Layer 5 of a small transformer language model trained on English Wikipedia (11 layers, counted from 0, width 96). Numbers have three digits each and are written without spaces.
Take only the direct path to the model's output, skipping the later layers: a vector added to the residual stream pushes a token's score in proportion to its dot product with that token's output vector.

Output vectors of the tokens that the questions are about. A number n stands for (n - 500) times 0.0067.
"ities": 546533404432429463520567480515562399571495453551390415430613578454652623514542537490419585454474517502530575521412507487622609653357503528594432439440326569380609471490567504443627526604438485485503459636587469582476429541462665413492476415538437545524439472476396516462392589369570364462
" University": 324452464512458455398497448540428577465494483483482436457525433560585623456449589529494482504412498481585540472429515446565533552516436616574449474577361349396529540495589502560670431558488513520456478525497488513455429523523568632432533543480534544592537560480541557567421455445487459494
"\n": 462442544511549499524436575437511439402496582463594508474461511507523509550520413458506439497531507508504480511576466472536470512485477631509487478507511486572474546454434579499424415473491470579556540508471500438513464535403525424372432516403571509488597545433473553510560582584572544483
" District": 417449440532463448382546456565420533447470469503560479395554514574473513450441529648500574463396513505517596577548503407527534549470463558447512461469350489506605530490540576526544516565435478518410510555574484511490448448518564594480443403597554467616475498529393513512573447476562514416
"town": 467456506434405424472471546616382426509505462405574471434605511633441571355515496574426444511424517453524535484498514544512555551421468438587343521570450432532464494524485466561635531570416510516504443555583447659519401482549479619583469424634573564558606438420411447640453421451524576480
" population": 327509423394446431435566408542502498570492426401543463359529620588484581565513582457491541496388501424512640609518625520617610617436484504513442489490453502527482372532610511501529583520429479412395548565474433605395379524485562461510478469650669532456466531564472531588441514396534427387
" those": 518642429472555482455645490531389579548479523505456449391509603506550504513447587539534406480539522534510520676463601514569484482380552606490388516474476479435392482553630491432495474543556449448446484569517455550476409493429488537686425410431537575583570479526397466573383441411509474400
"Đ": 468470585343416377373533429513466513403492484539397526343675590573575484454366500523544480508441511448549604516488567542541496553420573514518440486585474472438534556567638501461533479531478457557419539610548346626509467408562562500561460489542490473537492476475429428663454614426610479397
" Florida": 490502475476413412437581459587417502474492443461504439432523623493545478374395552467462547528460523514574539532460507521511525558496538533569441531525409427379502508499602524513595528530435502557434478501572464472515425420558581524531451487499550546570570547505469472586403522483527458531
" wrote": 394530567493463371415520517545457587506456560477462346451561574456567497443435640566561350445504491464612573518491553605591510680478516635556491390586469486496604445580527485382472465519503406524555533532568517457438491560384493585595512382407467506534575431470565420515415463474515442382
" |": 536457509574488544429585557571515439508513589559525526562547536448487472573507491563407569595507494524424448461486427426472408530583570455449553579505570455568440469496427513522428486395524505599453440456471548498495579472401476484429534545510428519527553432462494536507488532431487466468
"=": 408579374482527479571663499557547529441482458475561463398651525528540481500552584481510394450554491460527481627508464451595520581426497555523546435505545448565409530531640470433555517460536586486335562568421534539382576436495522479489455436607558486479434507380484526471400450459499472413
"hen": 423460534431564480439523522440379529444482603376526456493670539488458485474436629407394572584454494535550482549476461644651575545478524525400451515519447463296447492389565427481476558564425512417579501607500435641408468604453442551715494520595597477527508428396492478587413425445556605526
"day": 612566460465484327560448570517372636533477491512491462421557599598487491544448479528711354457386482510436510488419467494586454445478475437540515448609525381579550453557523371553550581481534538452462387553566482624448299422446654577556535356648435530586682421500517356567385450447632420590
" district": 409422468505435437427552417608401509470472508435508435349537523550472535520519515573506480499358513487482617568569549455585570534466436496504488488453404552522548390507557616471514492540418377461379532502573481561504448472530576564517467447645588489592473505572373543582617504454548524456
" (19": 452446517502513500515419538583476542466473504481552399493562488541539592534525491561535438464459496524468528519415399603561515572513492595481445515537486484502521435479516555587486417457497469587528470572531516454480464502515465521416515562419529515456496458528523486565382463534477512393
" would": 492580510482466379344517409540406545567503497513536538446537604514529491470519508475554434421503505490509578497491497630532512599459552530522510471562540510540607511555583520396568509469510412549481462579443541446401403588438468516680527394501463501467522472556471444454380484371521471504
" League": 481509551466402420395525466567444492444495446504418452514554550517492481371533451610500542492428502447553518556396466414527528486448519633569456521567446539382598560535598469514597550503428573541422477504547528471489456575580562556407378498586498511596544461511421430473467663440496484517
" medal": 447522421411472438443652449511382605405476461558399447451542600559466600531523514573549458408419491403504551541358479524715583546502441528559463512524510407486555461486648411468494463463372382560294436617657458536467520586513537525572365532656611532538531392406530529601551504371559560434
"ology": 503502553482495422553556581575412546467454481491388388436604487565589585489584612497462430525477501413466495599546556507643450596338453603578382349467262465431590428575585514393563544626459566440510467558594466555421450462432584467426543545441458576523538584440542507366464447476545518526
" will": 526571464457528433385561413489434509534501493487511511421511540557525458494526504499520478440542506423504526505474514616572490567515547567499543532544508492536597469551608503380509489486467464520523491573449503457414424593435501512613474482523508500493498535471471469516392504424530420457
" married": 447512502391412405370521513478369579516463564440419406342560563457590396467409569524528388432404513482520513495483581606618572665448516567634554485525534461465566535536564563500516492437561449450423591495663395536488539522441544600518484459473558584501516437474485494527504499507489552358
"ition": 485524452500504459536685410572503489509486418472594544462673603550588634629550524563368494407487492553513510547553477625504451502392489704454501453533410456361464333555537355505634563406421360499580570539576563414393382339607628592577405406504520591422508443431478459444373510443636426456
"east": 483483437403401322429568391550515511517508449441585458379649551601532539440473509541467503482508518325608508507496626496501546542465512429623408642460478430555403421460544491453574635602458506520575487558443464571515406378591661435494540473495569455648534560362367470501456447505558503606
" other": 493501506465541455487651484463437597572458486584416409445457566513497478516537609535532527409515488430524485569551555458563520472396538614548435499477498462528453465585569499495518473569546478442454424552486475525425444460531521530651488501446471528522525505442376487592429544430441513440
"au": 408571356482433498410483575587551523529501566436456424557637637516475632365417532516549573368452501451458445597495523579613487424386453546497424455440439441428420593491466624575494475556488456498606497448663475562519441564451612482562520513496486393684482467436584495555461425447483497464
" role": 448536552410450338531560516557431570466492397537363473433528590504614515545526616514409501521471502426508426546368570517675471577431455540536471527556549475494502419591542533414548468538355360560414493480536520506441423526613459630483415398624626516613443439518556577603399527436535424461
"ꦁ": 334530510309401167241831465662442714474406387348532180195961732595667456361228811679456415399328522259709718849197663646819641607320511788505270435562327391266581451743974456286634591512317227396144412639631317768391306505509669615728328404552652549631672383421359430763246601360783427421
"for": 436526454470686480439516535649425544460482487457450454487595527467544556471514470472405454383573490439483525474507575668579460446438574533494492413513474538445471576433491547325482551478438477384545506520436447556478514535461464549546439567577571492625589511604444524537434462487464444592
" than": 448525480454467440499609437528398636537495519575525439386572632431606455455528571462552371530469502558535467631427483476596512562463616564624469517484462532534415408560606515326463543563441417477468539480468429530532464642355439421586398462560545481595472412593525406596427515462520461434

Output weights of attention head 1. The head adds the sum of these rows, row i times number i of z. A number n stands for (n - 500) times 0.00048.
o0: 456477575445735358324510404588310406406526455417469395392575261365517562533540744561365472508663607355711570477702399465657650573482505583355381506446402482622311440457262568445340607409390570606334517475513424357486287737390625609802488450598641553531500523476536440479677609521452570591
o1: 730556721350568528390513498613425441633560539643664533563589374634392522678417389401441359495731360561593569457474553579538417577520439427376341518422599360430447598584287518492450601497242673650613454386334565566336478689492519381522544657478318498631525665567233663645256513404449281344
o2: 663516497476347455753295440550538488295512378609350536437418351644470509390622469621673602562374584415523432406538548573376637397603641734602418734398593538273424377551450244731515388573243479366406582315653452652679480403605399461352418516656357517572331745488583438536505533481379647343
o3: 317514429412573353370548489740602643444613506456504510289343436464767437391440591456377693560476502574442626302480415569448490458539535602478560459389650644461719587540591401421679418446388440565552504561498483465388577416510441445668369675276444638479475502500295482294646614445513673671
o4: 525566358627323527652567562537356336370488301547610645486545560570534479310467516348729235276295530640530343572433458317568540634587242387585517669598716356380456379490649416379583520543548365667305758428389576413565371561555575527542606573601484623447480439474573509659455303474600603450
o5: 400305360469505358461487385582427400742362629465495611349714383520558362539440339488520385631415540290520677624669540477584500599481499476614806456621455414579616506513357401418573395735612454349527664762391223529306560455279418618593626470345427394327535674678614612599368513344626775306
o6: 384478530521456504481624673488534397502561535575504452439505481486664418638372362522555293489518334341463424432593420476458417496513569545717487389704501715429521592600444565403429360618556290510522427534486623445439425682720574589388580357543384355447443467549492382637455731607635488563
o7: 386431531700423606471481606418430544429392617530623650593441413327583439474417605438528385446310669601500485709706330677297497505723438463546401366513515661552307504356335601442429666549631541513386709471386638470526425358483558597665474430514609281493360458407561435457432390482480492718
o8: 637656600514514413494226583457376345442572587729492522531512473437540343504453269545471498620624725492519383486547338570267528550608460603530675443511637469185326729478579796511456252415427552365547646500387526499689415584532450436415417402377479431575578573559350634563490421560503501629
o9: 682401606552625319750519416489415600422504569653319342573428417488650429381361636461443322641473355416675282471386380558514460582516421635537552441592626586190443599612229520522561336598569329573729647486426319473434462463777434582318420426274626403543390492636612693458458581484609509590
o10: 487646451612397444701490432499675503475602281456559550346563471748409519385502465503522476663441558534460423466492498422554440631363427513487491430525592517524626390534462578386599603550535558430401581499391705302457522416640611526384568663543349429656497433270568288566565644599362475448
o11: 461475421322392577513513459384434388640634426528382510507422623549777540450455570415601416364638390587588536407400524580492630520472384574477347403241562424418583534571549248425608386515705475518621541586441722422620375526519382436586485575382602631458587316492494545524495589533614560430
o12: 447464531543362549513471417604387340423550487388348477398380466558498754580564692394702448651683452407494427513682496543523491609481462527245257518612463594482429467610414444349323680493680473435539668447421608198472444761653487521329495611566456465728407712337496427433557772611568374457
o13: 616711439570519292515601606360630716462446544721227541521417455374375626401378570556462354561565361384366587440425480656620289638522501523452806469237711493310632402584632311665608288632521430455515542565454418399865595366551482502597505484554358604390557536484703459342493460309472313586
o14: 354556758638422497428347501702448494362588433659555630613245519431513563412419415623407440597404618546264529462446375445657505432458528390607688647537505443311543487478349354478479505453444680524466530633402622442316515397485545567355322441681521493565428597530489700434455565282619600647
o15: 411543494348508441372246488523350643811159496553605498625640621730672654750582635407640533340473571575599448428400526487541497414431440524502565484615398405458391330657412518537444479668564414455693568476590278537467360567524413542591539513328509564510485348598381532292415548547493454354
o16: 586465364498770453707775482363389609508519455493278630397470544586593478488580614429409532634687509402311470417691724431578503454498402410488261515417406372438385363522596693468480641524516456336357530561529437630444538366433648462514460462623256436546387815626421378334771455492469416667
o17: 504213595684598683385475430476611582348817517370545351403422541625536426563392456479494491441464439487439664514404501674622506501634574319405330566323643525351616562549437427621654239451599357480577653642467427637546525381691412245354489615410383349504263549566550523634595561565520396525
o18: 557652445313681584467533518436569720695609547556539358444523270530449486482448445525475565583343578597259629257606438712540580455629616479494792520537463539494694624605423689477598485660351529288541410500474584522597494385554299309461793413410164459464547674364455273440429341534481134434
o19: 756625390672720457477622549416501493704600539563438584564490529560455300525592418465485534477480408394393398478428447319589647579524598404585715430443624415577227340464520583520293506503589587329425448720434371557423402386319305478523504600428402534388480256440322693563466680541608613634
o20: 414574521173518476421419466696335416668323658527349534582472538437447629689331424556300586642344440492591757282558494549476598660827422690688670141500419488433712502475822380511764292498386573569480451768622461640737432387310349446557418547558484533388467431578369554530415356510423367412
o21: 607525569265593448261241212292382407615332442582681722595495491446543387423578691509610474434366549511546417630420534656710382451312673310437344521707309521364568547296326581409424692509372560362533447449346568533515367603564496699582752688530341542596557614487587323539487485466753528758
o22: 623503344445469535615470424237571469544496410509536496342437600697344326564457530404419547438374567498587619332734594522375438506525545420392516625552556459339728472609624639395588453648447721415452697631609455626469452361508575410589536557505357415490425521484659475436441509350379376566
o23: 498670367703604367461327539460468579481530601582414500551583590547445319563684506536526616353371482578460340586304480511743682539416690414540667684510551457756551422319502784529445578527605471422493524343531384433510508603467195313498267488451414496574576278428429330504509421529443594506
o24: 339650379821536371241449556446547499456669728467612519467639559343532403484607442657569698294490752627453663648585577460471509411511632467463535489438455411538364435319591447469389467571463343500502540527591627505576684567541396686543255488302601318309342471443466624315462449586417602500
o25: 296450522458470583551349597813475497452595392390704621516511565415435383329547683655527511512366412521515509563655405361630411445263244344462475677648368421567546629352479393548596660336020659547575517463689559500442499608498743550412304508506454463723503470471698444481630654495377480556
o26: 503526409461500497270499663433370553508758588585554411498478336375390687687208320483417670590613260331549591480605435413339335560515484705534587347664319585583464730479578533442390384528602587523571563536641345495422399630474470574554389565447492457325569542399287569626413800395536387476
o27: 479603495379608493325365315542310271626540594463592438383614492511545409457550510543373492651435525552466428385774561498546666575470577422468582486460284397672536459401339470421490478532350410509517505665599447578637551471382406479532596345430542471483629737617420570496490291524641516495
o28: 485701322430475419542533235552420441607359545480528646363675487580445358578501533370587536437555378379585516456671622672584576515476389659493410453511406453653487355549472388337472641506557404505400762659377612280434497524453624355515332447505772464598652538390450373342432564504610660562
o29: 448614466753581406369537494534444366667378706691552580549566578545297337532311447508446549491319279533457457424579481412414701530306770496431684746580615413564414449427498584482314434453576445738551492689606497536436343342382414481470270501404426537651633374457303698313674738580497443803
o30: 644463603413528399322496592430634532330576596558381530411479389410540543653351541462509502595584494671401275303546490481370332366469653549518333378462500466382275643514293477436346592593584540529680412578410421616509616395588473651433393624211646476509505622633464740745474490750349520394
o31: 683342624267480404792506559322761520435512340503487515441440362348574405473435454319425506396716577433458674509592511702502409713528632641383434228436614357509571479464603622418410534300385473661496598496464759360590685587565607275501572628478380574448623349382683520535516605272633566309
o32: 659759344478482742493441288488450581490519356345549333657676334662472536470567625344555525519645646498535405425442475465331630428524507673431433556642593536603474475521563349429468873447374626410439671637321644346274515541582199580569516496612531554517368459280316473364510573424596619373
o33: 399579553400528483562471388665496458534355483446527544535569567522284443556712408574659704507579630428619783439455507588590532640708383462451399341432452397404504315529743344584451512366144526538151489529603581305604483492549524253719514559556507501553609341418456399193599442499469577453
o34: 617374375499674831534274524489566507413384495456584382587556388700353593685462412580219297622599544435336346552491467177576441507526330525251408649563556364471461661488486588483526782622490498408844607734389359574434488647492344459325537535362455486832425411409556538463598422581593437431
o35: 392624487511409244529427593677295455411334622557389590477699372330756456412317605471445442360529584666655509576485405581486475592439531816577603477434466351372529451608418401428472604510521450550492637754483655249361587569484418835509448476371514439493336542610574572427583525425375550498
o36: 446453425659259360428306686521601340371697551258541433502560632329647546466343470318443604383497551660650670385400432632454366686602500609473652145497490386480795548569743639481595385397426484598594709418430544337679763561496429480402500598405543521414513690476448379473382470431397484416
o37: 306405494581577441432620629457480616715551570489291339437554590464646528656491600440291635529824464345379527466698540607557472571238580317488605557576534381564574419474466591567467537545681485576549381690377585547422719313367436530607465387402404432462690673723494588547557374448197433153
o38: 562460467381403542349483562502511513554336582519485727571766503519567195593642420594602465270525306724531389538464617431331549420413527448722461644310390384651397634408474555615400754383536506352536313550411501587601344462446569719669537516432498539538507236519445413585504599437576455545
o39: 436630501306562447395419357671322452586465431552470500517725318500454544501560495688329444557395643491447530298694336585672594568534473568492571343654460486502704564482468567388657663622326607648623485472312791434498529473347425712676318400494626529593505457351432591342259317365466567350
o40: 628555435372347516446523327334657572638542649635264536264149609363366207434414453374645484471583364193488529378672605623539432410633605449821606595515612617582688384513433516542628311519548541532521480469442688511686580698488550349811550367448182574394575719525599322503390582156524406723
o41: 429680440413619306616506609557532457541366613526522607631342521445468487669418580429636340390473518566376611549460445528461526416557506619416800410540561419627524546485528488324401570457284401589425612578513439459337484594601447366331351585557599457354475545369636523399413474531635648439
o42: 203212342835411404582334630511378475461703500545473518656267709572680638323522561439488551748227639440537684583417434472506622406354207533592459445623383394302649402561425366661627313829452643440600664481565458641477454263510487436610490514527600580396615701564498378359463501537434615563
o43: 571354744768371460616371336455706639557462347355568619449430538570258568500260607440588589552535433287472477347334364659397379394552609462506605650624782431385599589391389509742705746446211596575468592591239356646313607237465465580709651511554528629535367544326394360317504464577538451556
o44: 614528449564515730786455635692637496464713332589545429490518607938502603494609453532548380562686420398381377611149424607538465457555477468428353530333677377572652343687566514691526415547434545439327432480586318422356400489692680338461682461724471292453195473384588473489391459425275383353
o45: 671633753502417658479404757325616647252793285538420131512293671379498420598518628472554659376326346419609449469577440541201351626480580443572325577388715763295301601333562525710413561537474490385440404458445389632541460561643538290356575425613569513552531454350696463637403610410464437680
o46: 508529486596514313586480470294488796599545559561219674391250401140396417374472458504570722444293464465520533506378434670598407666612447482631767545486544565363354600621496589545522618456651598388274591454561493484469510180412573421574622399371432547493505457569510485474574607432540403711
o47: 408524475512539464592544513647572193430475551466648498445455492422463510492527445660323770538419489604634679426757463345720482639664453483469674601475221515459460471442413573342430388533418580314495374467492419418356494684389523397296490726339557421736691542401483469656435559454595570472
o48: 607492395452716409505718407616605606527519591692539607304401564421634513332558487358430584654682427339195381326603683380627553333451679667763448542498322407492297379419320507533535244569505429370675289559445471409410523767454421390553515347291425718525553591500459526528420587401685419706
o49: 532574383674481626416674618548507494424642576629548280514568498486449372431453337570406466522452459480535493504365462256675533487360565448529573439506575510645708446644545408443352474560494608429398453606624715451389540683396293443483521356574528648435652471471592517565451443525338511507
o50: 496674570523394541633361687356348465539566412591661528615466645585557667614376416546517290308493589494595396441349522223535412479463281588555335518362382463337495460586352539387553701568607490698570664355619595341442396743578506442306362481503509472648486429510538436401599724601502604510
o51: 403326471698626350412640658522598462341496646387420532492504560218291405435683282635530402450375519439413700618509483459423517444440572617637633500383424650569259437673454268666228532332317375675420399403562607383424734469535455378446530502449591743519659573431613594480571666462706695574
o52: 274540342609663473481625490557376412674324690533476556611789567471703567560545731278467378529470556478523431665522654410589480629291491396265358648584283413550498439362480772270581441591590482371523627550465580370246501669562496413401295570559186301597336550635582494626720770498532436536
o53: 605526489534740648578572502484496646464397270431578505539521396586417527401658432226765550275495259364295376489356528506538582657375545559474350561714465426622547611476523481729609745451758422661539406498325386242405376452639437695511598574538512547619496576308586360309292604479538380416
o54: 476451491695578419586528462550584681691754330513453433204324532677525648535551474442382397469789394417318352660412577717568455528289583624243363605380751370469532665623626386545629344580436520418480611523534640577545612504424404622608619233629372470440243353526579492544355234470459252513
o55: 324397571533666593552537712697409396372432364583427399613732593487479587583492452615583540609147562594430501568515414499454557589492557706591256323332457546522333453385635607656550310623368417457528374290378724550443626563421338453556449453612333569746482391331526425689521400368585505515
o56: 522244471600437396708689617321532584460562632544454623499494465285494396262454473514632633601393409608427653523649579509367567727506637312524695482492493467563315438216377602629382395436695287531419421399761487626573564151491634479441621378409386420546491586549615608405598591258506523683
o57: 582601500689451411440577370242380476515367615528541526481712577540261590607316489715480632436501466397635492488307523503274405359455525594452766523444609661504663574516520703566600553452485429494585498399378638557303605388656422575434366482519715582373316530228445496444478509511505308366
o58: 490582372501367677594359439320579646530439527533371519678478353552483503422709525531352446559556526470544606589518484745545634456534228459506511485562578559536609403556480499640558609643473739250542529475424775512659452363641605393553562359781503481514474366343472199418300399514387274402
o59: 411411467785407392647491629622482381485581516670480659355280648469621430445573495450303562555385580383294348498656412516652515506474560449373438776460388403355517292556594530429418305621545550395523666614655496500636589480215521343546378457466438516534603314670336579403619527542653565770
o60: 622412350544560419637514505422518532468510683821556471430035588597599473447467522270268815555623377403453510599579574582511505504478495618500573658575424411516538215451284466620403225667670431499725465628531568628477571482574452345576572714262514521438612690481388557521260402197487357538
o61: 525502582446592295369664606597437686622425531451441501404527500388528450589528510351682431437545561416440524669420514551550508575224494416389797389528605605643376400484489469525335321336819404336462581526444548386593592555332449605365535490594432553505473582558693507590480555470348552592
o62: 523417517494474656762562614261712385474550402442457394653502387580491531480445420459626375562747371551468488539597511542166488476455474625303340561223347408652437628469347524579413506531616470489593416452440388476545499392595699562539669525558517326531674594394552375387568619454709548520
o63: 397561482691576677551329595218414283457624400308597504488468575486385497317503420604584521534543494355595490629779446320413504502508397503669416419525268532586315468386378448643555449610412657549541325544707369510475585594544593611489613507431431298480667739522505353595547524810389512508

Each question shows a token from some text and the vector z that the head gathered there. A number n stands for (n - 500) times 0.0043.

"ong": 452441584542556531504498508469502557465483478525511560458506540528522549473503515532520518432470463487441490555468537423499451602565446549537525473457530493498458503567485545463598505428487576
Which of these tokens does it push up most? " Florida"

"mit": 593660466650584469465464440555481528617574626477536549375509576473481435446631450534663565469413574585439633506508488577573516381632539510500520537468482478527536464370351552438540496453306429
Which of these tokens does it push down most? "au"

"el": 514518439509471521583483576527458458430453462526543530505569522509466516455456552489424519534457486449519539522578557445425468454550545549499516545455441462582499561616485490405495463501525530
Which of these tokens does it push up most? "for"

" (": 468504560467551455505505466485531512521451466544507525486462452569500520485517474502467462470456530484555478497450541461443423534488559516448514482458549459527522515553489468526502508406543557
Which three tokens does it push up most, strongest first? "town", "au", "east"

"s": 532612366530481543568482652531448565561456409498503565479607454544504500544368690540506505496580558479491481614482497460567487449466528424418390521547479451470565607390389558429503555530547567
Which two tokens does it push up most, strongest first? " will", " would"

" ": 510609399550494557550470649513457567546483398512516610519615486561536501525342683523490491474590559516507472608446501433569471447473545450434403522526467450459587597433391538416498556526543559
Which two tokens does it push up most, strongest first? " will", " would"

"ed": 466503461520508413521433451514510522550509540456529560511441482503476455505576409512479543468472408514463530511556467480477481491475541496475537527539454513477491618512545481466531546545448440
Which three tokens does it push up most, strongest first? " role", "ꦁ", " medal"

"W": 555466572553503547423544550577481499448643431479477486482420630457557467468470480454528467478552512558541582586437517551545524543619454443498523469389392479443462488550471536565466529424575457
Which of these tokens does it push up most? "ition"

" National": 628505599562499568441571485440604383506518546387470441513434606489487516421601338554452519428514473590587658513421478555462487496423554439442649510588436602566403387706575378493479464525423544
Which of these tokens does it push up most? " district"

" As": 572487550568499554477550497475579430503507531414492469512463567486472518452557396541463506447522483555558605533485469538465491515480550455461584514559444542529454469628566410486495495522448520
Which of these tokens does it push up most? " district"

" P": 450509512516521592500487441462526496566440508479512537491449507448512495490588523504555458438469498488536467531544454528491515595501520467455565461512456478513482537497480476549508519471473522
Which of these tokens does it push up most? " population"

"ci": 445497477523554451490409483486532527488512518458512526497500523513472556492559440509524590454491435517522493518526489549462487499493495432467519503557468469466540609547504464470573515535435420
Which three tokens does it push up most, strongest first? "ꦁ", " medal", " role"

"if": 525611410509494545558464571477456525525474420552522547508588529548514464492409618531496495503520547507512485554521537459538481441539508468452432503491469452491527556432395555463478517516497543
Which of these tokens does it push up most? " will"

"w": 429459501542518519508483515522574487491524506479555506565494497507514544480544460510508488472526504484580526559516493521474506540541545445493530526499475428524521540528502484539547519441519511
Which two tokens does it push up most, strongest first? "ology", "ities"

"ra": 568474403459563497441495401409467544487476433557496494402519483556490531518535533552605532451450548570486431422558503480405500502469491475461474438491490483579555490450453501497514492509485534
Which of these tokens does it push up most? "ꦁ"

"t": 451525524554535471521459484520541521526516563475504557486487487493497508506564448492486535475478482508493508507525475527508491517533557500474498487513498476493491560513513494485532514484450452
Which of these tokens does it push up most? " role"

"36": 438507528552693622641592448508548610420440434629367510478607425686463629496426456538549536438443588458389571585436638470544358510575441591466530527546603447526558375635526474423495450464436549
Which of these tokens does it push down most? "ology"

",": 462551437456555612596470507391474491540409437580448440473499459516410514570483591555498476492447472479499512614580588476526429560425443474460583525525504599548465416547496498478491537457493608
Which of these tokens does it push down most? " role"

"-": 386572477508580506561436430452518568435407537572378661463489494538438546476667471497395521442559396543564453515584528484450431555563647477327478460521559453398616569537477334405574567443464609
Which three tokens does it push up most, strongest first? "town", " (19", "au"

"er": 468417344474474727570469443532411532406578547599378509492602500572388524502491602556359611527539315317572445480622569516423534636356411348422560630481426668633547357595619478395559609539563461
Which two tokens does it push up most, strongest first? "\n", " |"

"ce": 523481512525546486438461458487553500525532512488617432459593445432557510563531416509554595516406567500509515418499538553458558481418529445473473518526526539618545463470486538465503422518497425
Which of these tokens does it push up most? "="

"par": 465571458509515543542465582487459524503464436539497563504551523521511491485437597513468492497524513491541507587516535441510464477521532504463484504503458462479529574524438508436508546497514541
Which of these tokens does it push up most? " will"

" A": 479475673540625659536474504467599466540414542406560498521499360495638525393598442551596501410505540478464497467422547456573482539533567545501629534551410511478462509548575421486584473460557525
Which of these tokens does it push up most? "east"

"van": 455571273486440583716645606685358590527398411396622719262675457616273509572493635506546492561248444372653371459519682410438483582719520543375527649338293455645512794755412614429466544351663709
Which of these tokens does it push up most? "hen"

" also": 495455461567545583508567481474488541406516509497458482467520576430464474530473578474484525492555435475396583582562543511481504534525403470541533425490507492441492364477604537463478526527523517
Which two tokens does it push up most, strongest first? " married", " wrote"

"ition": 505533511441562620489528513504420519488491541502556506479561480536557536540461505549506527470432438441458500463591503564605468591428531485500520567516458482521575496526591502491514655528450519
Which two tokens does it push up most, strongest first? " other", " those"

" Mi": 370422653545509387431456556468562482395592437419567521646499515489577532499525381519460457461543501566464403540432501490517473546612528597592440462466404508367459651599540498597577450449555504
Which of these tokens does it push down most? "\n"

"34": 424405609575564521494493543496529585463501504516498560444477550563540518426549489541566514424441464516409490551429538430526444621628459566558525468428518455457446503563469561452617492414506590
Which of these tokens does it push up most? " Florida"

" Mo": 497511438529440505367472278564431555513330441567528556366521290437471637507618349632677736585252456437520414239549575409482424510468403505515552714461578677616571483491609402286630551450534554
Which of these tokens does it push up most? "east"

" In": 601499445477575575543526460438505461542399450550495406440582328538464650577523480599619621466503515492476533504548617548530463476385448483492576601545451661595565467606570393452587539511505500
Which of these tokens does it push up most? " than"

"o": 414441516557524457468465535488558539463559512456500521513493568488514521496499464490513548428530475538522484565494480535502473564541494467522487457520461457417502565523530512571554548485491449
Which of these tokens does it push up most? "ities"

" it": 434589437456569560549480538461449562515445481527534501484571516438439507470443534491501492511495440436551514528621573502493479487494511477476553502521461440415482568524503456513541588524507505
Which of these tokens does it push up most? " those"

" West": 608510606449488524360490489623362515477713644537449505371353428595385577612741371601511581538458372530442722457581556551407522512420413452539484504434562634664461524560619442378584420571471395
Which of these tokens does it push down most? " will"

" East": 431467575633553642524474525515523519449441574506532588457465556620531446421579470577506529456387466452463491585440499500500415689649405411466555508400519463581429386538462494376623423375487593
Which of these tokens does it push down most? "="

"O": 436507555441518414546522470508523486547434494503488567527451486542474505475580490512443508477409532480612477475484534471401428515533585578436507430476551443489568520549506482537481492394539584
Which of these tokens does it push up most? "town"

"le": 469403448496493594537528528562431521478534541532488497506553503476433518504465517550421506485469433364584466490540464548453538611367502392438498576504499581536480482538535457480597561532532488
Which of these tokens does it push up most? "\n"

"ea": 445529472495526517554496546458468522460484459553470534532538546504494474504461564503436513507523485502498519595549556461484474531542526526479486469491442490438531519560493485480488533459540574
Which of these tokens does it push up most? " (19"

"ies": 414485558571489514517484553484473500440528568441522577566504573470527455529499540544425524492496438501470460558534465501575462610571476532541495500504425497371462563540575462482571593448517536
Which of these tokens does it push up most? " Florida"

" was": 565480580528504496408550561561502493452635436481454455475387650442576437452490504454538458468546550566565572594402513584542504549661458442465500433396435438387446506525406572607475519381590477
Which of these tokens does it push up most? "ition"

" her": 509619400585492563543465709532477564574549403480541650547647492544568477525294709515487511447620579562514459624400474420582461442444582457432371513536446473442605595420389524414506542547565529
Which two tokens does it push up most, strongest first? " will", " would"